Layer 10 of a small transformer language model trained on English Wikipedia (15 layers, counted from 0, width 64).
A neuron adds its activation times its output weights to the MLP's output. To switch it off is to set its activation to zero at one token and run the rest of the model.

Output weights of the MLP neurons that the questions are about. A number n stands for n times 0.0035.
n18: -2 -41 -22 -21 -20 25 8 0 -36 38 -9 24 -35 36 4 10 -8 10 35 -6 21 24 -22 7 36 31 1 -23 31 -26 -29 -3 25 42 17 -6 -36 -10 31 -18 -20 -5 -24 16 11 70 -1 -16 10 -9 15 19 3 13 25 2 9 -3 20 -4 -37 -24 -10 11
n23: -28 3 25 46 -42 -14 -18 15 22 5 28 3 -19 41 -8 17 6 -45 -10 -9 40 -16 -3 8 35 51 12 -18 4 -16 0 -41 -12 29 8 -33 4 -42 13 -39 -36 11 -22 -25 5 23 -62 30 -32 -26 -22 -1 13 21 0 26 -38 -22 -13 0 -13 12 28 -27
n27: 42 64 -15 26 -24 -8 7 26 -10 30 6 28 -2 11 -29 -46 25 -19 -21 -42 53 32 28 38 8 -54 -42 -20 -9 11 28 3 31 -26 24 -3 -3 30 -19 -60 17 0 -3 4 -18 41 30 -14 1 -11 0 -19 20 18 -29 -20 11 -6 4 -19 32 -19 -56 10
n64: 50 15 -19 -8 -6 -41 8 78 -5 -6 -9 -4 -5 -39 51 -14 4 -22 52 15 21 -36 7 48 -37 28 -29 1 -47 7 23 -9 -46 -14 54 -55 -20 6 -25 2 -22 12 -13 2 -4 9 -20 -26 -3 -1 13 8 -40 -5 17 -2 -9 0 33 -37 -36 43 -6 14
n73: -56 -18 85 8 32 -7 12 42 -26 -46 32 -9 14 16 28 19 18 -7 3 -23 41 -8 -19 2 -6 -26 22 -27 -2 18 32 -3 5 6 27 2 -8 -12 -26 -40 39 -12 -77 -25 20 -15 4 25 -1 22 8 -25 -5 2 21 -1 -39 -5 18 4 11 -8 42 78
n92: 13 4 6 1 -10 -43 13 -40 1 23 -26 3 -2 23 54 3 -1 -5 -8 11 -56 5 2 51 -17 5 -8 26 -28 -14 83 5 10 34 -7 5 -10 20 69 -28 24 35 45 28 5 -39 6 11 -8 28 3 37 -4 -19 49 26 11 -6 62 31 10 26 40 15
n97: -8 1 62 6 8 -2 28 -12 -27 54 -15 -4 -41 43 38 12 45 8 25 14 36 18 12 -28 12 -20 -2 10 8 -35 -20 12 23 12 10 -14 -9 -44 9 10 13 -34 29 -1 13 -10 -6 -7 10 -3 -21 21 -13 -50 7 -5 68 29 -71 -18 38 0 16 -14
n134: 48 41 -56 9 8 4 4 -16 -9 -4 25 19 22 -3 -49 1 -19 -10 13 40 30 -17 -2 47 -31 -23 -6 -19 0 28 5 14 -3 7 12 -40 -3 42 -3 3 -15 25 7 29 -17 19 -21 27 -29 -33 29 21 15 41 18 -14 -26 3 8 -6 -48 15 49 -23
n145: 54 27 3 -38 -32 4 -18 6 33 -6 -67 35 -8 15 3 -40 41 -6 -38 -7 -4 -20 -2 12 4 32 12 -26 5 -14 53 -18 25 12 9 -32 27 46 -39 -17 93 11 27 -36 5 -19 10 -39 33 -4 -7 10 23 -6 -28 36 -26 32 44 -2 12 33 -13 52
n148: 38 22 -13 40 25 0 10 -5 6 -2 -43 -23 3 -4 10 -38 16 -42 27 -23 -28 -25 0 8 -35 46 -6 36 -1 33 2 -19 31 -11 3 -58 0 -59 28 -17 -35 40 19 20 46 -16 -26 66 3 15 6 -4 0 14 -16 22 16 -2 54 -46 -7 24 22 54
n167: -18 -40 20 47 19 -16 -14 9 7 32 48 -19 41 -26 6 -24 -47 -17 60 58 21 40 20 -6 -19 16 -56 -7 -12 -13 -7 -40 -1 -40 35 9 30 -8 -7 -3 28 4 12 23 9 -3 -12 15 -1 -15 23 -60 -59 -50 61 -25 26 15 -29 -3 38 37 -26 -7
n193: -32 30 -2 45 -23 16 -38 -35 -23 -42 9 -2 -1 -5 6 32 -4 6 -15 7 -27 0 -18 15 -38 -46 34 3 -31 41 -18 8 34 -29 27 44 -30 18 -11 21 -19 47 3 47 54 -34 0 30 11 -3 20 4 42 -11 19 82 -5 -30 34 -25 -34 81 -4 -1
n197: 21 -26 -7 53 14 9 15 -18 -7 -15 48 10 -3 8 14 -28 14 -7 11 -40 -10 -5 -61 48 8 -10 4 19 59 0 41 -39 -11 23 -14 -31 -10 36 -35 -13 -21 9 5 14 39 -17 4 38 29 9 25 -11 17 -39 -46 -3 -9 -39 -16 10 39 22 8 51
n221: -20 9 11 4 27 8 25 -6 -10 20 -32 -28 -19 -37 -5 4 30 52 -2 13 11 44 8 -21 4 5 1 23 19 7 -43 14 -1 43 1 12 17 12 49 -24 -3 5 19 17 2 -17 -38 -3 -27 20 5 -13 -32 -4 -32 38 -45 42 1 -35 25 4 -34 33
n222: -25 -4 -24 -13 28 -46 36 3 -46 -8 27 -46 14 -9 30 29 9 49 8 -1 47 -57 -36 6 -31 4 40 -33 12 -51 -21 -35 1 -2 18 16 5 -27 10 -24 -34 -61 -53 -8 -19 1 -21 -38 -58 -18 -32 -11 17 -23 -45 -2 5 -60 4 -2 -60 9 -29 -35
n238: -35 -16 -9 -27 -15 36 -26 -29 19 -23 20 14 29 3 58 4 -10 -20 14 20 13 25 -12 -13 3 -9 17 9 44 31 0 52 -24 6 -63 1 23 -36 -18 18 -43 24 8 41 -43 25 -10 -20 9 32 5 -8 -19 -5 11 -34 2 5 25 63 -32 -3 63 29

Each question names a token from some text and the token that comes next. It shows the activations a of the neurons there, in the order above. A number n stands for n times 0.17.

Then comes g, the gradient of the next token's log-probability with respect to the MLP's output, scaled to length 1. A neuron's effect is roughly proportional to its activation times (output weights . g). A number n stands for n times 0.0056.

"p", then "re"
a: -31 17 14 0 -9 0 0 30 2 -2 4 1 -1 1 -1 3
g: 10 9 -31 -23 -12 -24 20 41 -11 -14 -5 36 -26 59 2 38 -29 6 5 -2 -16 -12 -36 -14 -20 -4 -4 30 -5 -50 4 -6 13 -34 -8 -26 5 -19 13 -21 -41 40 -11 16 25 -18 4 3 -20 31 -28 -12 7 -13 -1 2 11 9 11 -1 -15 50 11 6
Switching off which neuron hurts the next token most? n23

" world", then " of"
a: -1 3 -3 -1 1 0 1 0 -1 -23 -1 1 32 1 0 -30
g: 0 18 -39 -9 44 -37 -6 -6 -13 -27 39 10 -12 26 15 16 31 -17 -28 16 7 30 39 -5 13 -15 -3 11 22 14 -36 5 -3 12 -11 29 36 42 -5 21 18 20 27 -15 -13 21 7 29 -4 -10 60 -29 15 15 -28 4 17 5 27 3 20 6 -20 -9
Which two neurons, each switched off alone, lower its probability most, in order? n148, n197

"m", then " K"
a: -2 -34 -12 -2 -3 1 18 8 4 -3 36 2 -2 0 -1 -4
g: 4 -13 9 -10 -41 5 -8 -12 2 -15 -31 -11 30 -13 46 4 2 -17 9 -8 17 12 -6 33 -6 -3 -2 -14 -10 -24 8 8 -2 21 -18 21 -15 46 16 -28 11 -14 0 -26 0 24 -14 32 44 45 -23 -19 12 -49 -9 -26 -15 -15 16 -17 53 50 -13 7
Switching off which neuron hurts the next token most? n167

"le", then "'"
a: 0 -2 0 -2 0 -3 2 -1 3 52 0 20 0 5 0 2
g: 1 5 -21 21 2 -8 -8 -32 -17 -25 -24 -1 -19 -2 11 -1 -49 42 -9 -4 38 1 5 26 -35 -13 -34 17 -17 27 -24 50 1 24 26 -24 4 31 -32 -19 -17 -36 17 -9 -17 -39 -13 44 -7 -22 -7 2 7 -7 19 16 -9 41 -11 28 0 -18 -13 11
Which two neurons, each switched off alone, lower its probability most, in order? n193, n221

" The", then " T"
a: 0 8 -3 -10 5 3 4 0 -2 -8 -1 2 -7 -3 10 -3
g: -15 30 7 1 -13 7 2 54 49 -12 -6 0 13 -14 36 -2 16 5 12 65 -33 17 3 -3 -4 -5 2 -1 0 35 -7 -24 -25 17 -9 12 -29 12 -47 -27 1 54 37 5 -12 4 -10 9 18 30 38 19 -10 -3 -17 -15 -7 -7 -22 31 -4 -20 0 -15
Which neuron, switched off, raises the next token's probability most? n222

" You", then " A"
a: 1 0 0 -2 -3 -2 -1 7 -2 0 -6 3 -4 7 1 -17
g: 16 4 21 16 -21 31 2 34 -1 -10 -26 -8 12 -29 -7 -18 17 17 -11 -34 -6 15 30 -27 3 4 -20 -44 24 31 3 18 5 -8 3 -35 -36 -6 8 2 34 -27 17 3 -49 36 2 42 7 0 -20 15 6 -8 -1 -3 -25 9 32 -57 17 37 8 16
Which two neurons, each switched off alone, lower its probability most, in order? n238, n221

"ur", then "op"
a: 1 47 -7 15 0 -17 3 0 -4 -2 7 -23 1 1 -38 -1
g: 3 24 -12 18 -31 -9 -13 14 13 -45 13 -3 -31 31 22 -39 0 3 13 21 -39 -15 13 20 -49 23 -30 13 -7 -18 -1 8 22 8 -35 35 -19 24 -27 -14 12 -6 6 44 9 14 4 20 -15 0 7 20 -10 -24 5 -5 5 38 -8 -2 -41 -40 9 44
Which neuron, switched off, raises the next token's probability most? n23

" with", then " E"
a: 1 7 0 -25 2 -16 -4 -2 0 6 -7 -7 -1 0 2 1
g: -9 13 21 11 7 13 17 9 -20 -8 -2 -34 10 6 -1 4 0 1 -32 -66 1 -5 -14 19 26 6 -35 -22 -17 -27 9 18 55 33 18 7 -35 30 -5 -3 43 -33 -20 28 -13 6 11 -38 -2 21 25 -7 7 10 9 -16 2 -22 -28 40 -16 1 -32 -26
Which neuron, switched off, raises the next token's probability most? n148

"s", then " I"
a: 1 2 -2 -11 4 2 -5 0 -2 -4 1 2 -4 -2 -5 1
g: -24 17 39 -27 -31 -17 -37 25 -29 -21 -30 -6 -14 0 2 29 11 -8 6 -5 -10 -22 13 -35 19 10 -16 -5 -26 -7 22 42 25 13 -14 22 -39 30 15 16 17 0 6 9 -41 12 32 16 21 32 23 -9 -15 -16 18 -30 -36 -23 -14 4 23 31 -26 -18
Switching off which neuron hurts the next token most? n148

"g", then "el"
a: -4 -1 1 0 0 1 1 6 0 -3 -2 -1 -2 1 -6 -2
g: 6 22 -14 -14 9 24 -5 16 19 -31 -18 -7 15 -64 18 14 -6 20 -16 -19 25 -20 -33 52 11 -29 -1 -17 -10 6 -15 20 -17 -18 -31 10 -5 -5 -15 -16 25 -17 -21 -7 17 -14 -46 28 27 16 3 25 10 26 2 13 -38 32 -11 8 49 8 -4 -27
Which two neurons, each switched off alone, lower its probability most, in order? n18, n134

".", then " The"
a: 0 -1 0 -1 1 -22 1 -1 9 -4 -16 -1 -5 0 1 -8
g: -28 52 32 -4 -35 -5 -4 -1 -30 3 12 42 -45 -5 -20 -25 10 9 16 0 15 3 -8 -24 -20 -6 11 -42 -7 18 12 10 -1 -39 -22 -12 -20 -17 15 30 -16 -25 7 -5 0 -38 -13 32 15 -40 -40 -10 -36 13 -1 11 -24 4 38 -20 -2 -16 4 20
Which two neurons, each switched off alone, lower its probability most, in order? n92, n167

"tion", then "s"
a: 0 1 2 4 1 -1 0 17 5 -2 54 6 25 6 0 0
g: 14 -10 30 -3 33 5 -25 14 -8 28 -35 3 17 20 -8 -11 -21 15 7 10 44 38 0 0 27 -19 42 -21 38 -20 16 -27 -12 -31 -7 20 -13 17 3 -24 -15 -13 26 -1 -1 -29 7 -22 22 21 31 21 11 -15 5 -20 -20 -56 -41 18 -29 6 -26 17
Which neuron, switched off, raises the next token's probability most? n134

"10", then "9"
a: -1 3 0 5 0 -1 1 -1 1 3 3 0 3 -2 0 -26
g: -26 -19 -18 36 -2 23 4 6 -13 -14 7 18 13 -24 -31 -2 -20 26 12 10 15 4 27 -31 4 -19 -10 22 63 -3 -5 -6 -22 1 18 14 -25 29 -4 0 15 -57 -10 -11 53 -2 3 -38 -28 -7 -17 4 -33 15 26 20 -14 -10 15 -53 -9 18 -12 -7
Switching off which neuron hurts the next token most? n238

"der", then " M"
a: 2 -4 -3 -1 1 12 4 -4 -1 0 -11 0 -1 8 3 -20
g: 0 16 5 -6 -15 -10 6 -12 16 7 -29 -20 -8 -24 32 -6 15 6 17 -23 0 -2 -12 -2 41 -7 -29 9 4 -4 -7 11 -10 42 -12 -57 -9 19 -13 7 24 30 26 35 -26 -13 5 -25 41 45 -19 33 -10 -28 18 -45 -4 -32 2 9 17 26 -47 17
Switching off which neuron hurts the next token most? n92

" |", then " 2"
a: -1 -14 12 2 0 -2 -1 4 63 -4 0 3 -7 -3 2 0
g: -12 29 -33 -7 0 -6 -15 1 13 36 13 10 34 -17 -20 -5 6 -14 8 43 7 -34 -14 -53 44 -3 4 18 -21 13 -8 4 9 -3 -9 26 -6 -22 11 23 4 5 39 -40 18 -31 12 -7 -54 -22 -7 -17 4 47 5 50 25 -1 7 11 -6 1 7 22
Which neuron, switched off, raises the next token's probability most? n27

"un", then "ce"
a: -4 -3 0 -1 0 4 0 2 4 -2 -1 50 -5 0 0 0
g: -9 5 0 40 -2 20 26 -8 14 -1 44 23 8 -10 -16 24 -2 -39 -12 -8 38 13 -5 16 -28 13 9 1 -7 -32 4 -19 27 32 12 -27 9 31 -3 18 30 -23 7 1 -13 34 -27 37 -18 -2 -32 -9 32 2 46 10 -9 16 -25 -9 -42 0 12 -53
Switching off which neuron hurts the next token most? n193

" B", then "lic"
a: 3 -5 1 -1 3 -1 0 41 -1 0 15 0 -1 2 -2 -7
g: -21 -33 18 45 -18 -15 -35 -15 -31 -4 -15 14 -18 55 -61 -27 28 -3 10 24 11 4 18 17 29 -21 7 2 13 29 12 -2 4 -16 -25 -10 13 -43 0 25 5 -43 21 31 2 5 7 -14 19 -6 16 16 -2 -9 0 -13 11 -22 23 -14 -24 -37 20 14
Which neuron, switched off, raises the next token's probability most? n238

" the", then " first"
a: -1 22 0 -12 5 -2 1 0 -2 -10 1 3 -3 0 1 1
g: -17 16 6 -32 -23 1 31 -6 26 -8 -1 2 30 -9 -34 3 -8 14 -18 3 -22 -26 18 8 -5 -25 12 2 -17 2 49 7 24 -39 8 -59 -52 -10 -3 6 -9 -13 16 -14 8 -46 19 37 10 -3 25 -22 -33 13 -4 -29 26 21 14 8 -11 1 47 10
Which neuron, switched off, raises the next token's probability most? n23

"er", then " for"
a: 0 5 0 4 3 1 -1 -6 4 28 11 -2 25 86 -2 2
g: -15 -15 -8 -21 5 8 4 -30 13 -31 19 48 -16 -5 -8 -11 -5 42 -2 10 -22 27 30 8 -26 -11 -10 43 -3 2 -5 29 11 4 7 27 13 -26 25 -4 47 -1 13 21 -8 -27 -2 8 -34 16 36 15 13 70 10 -35 -26 -16 -8 -32 10 16 2 11
Which neuron, switched off, raises the next token's probability most? n197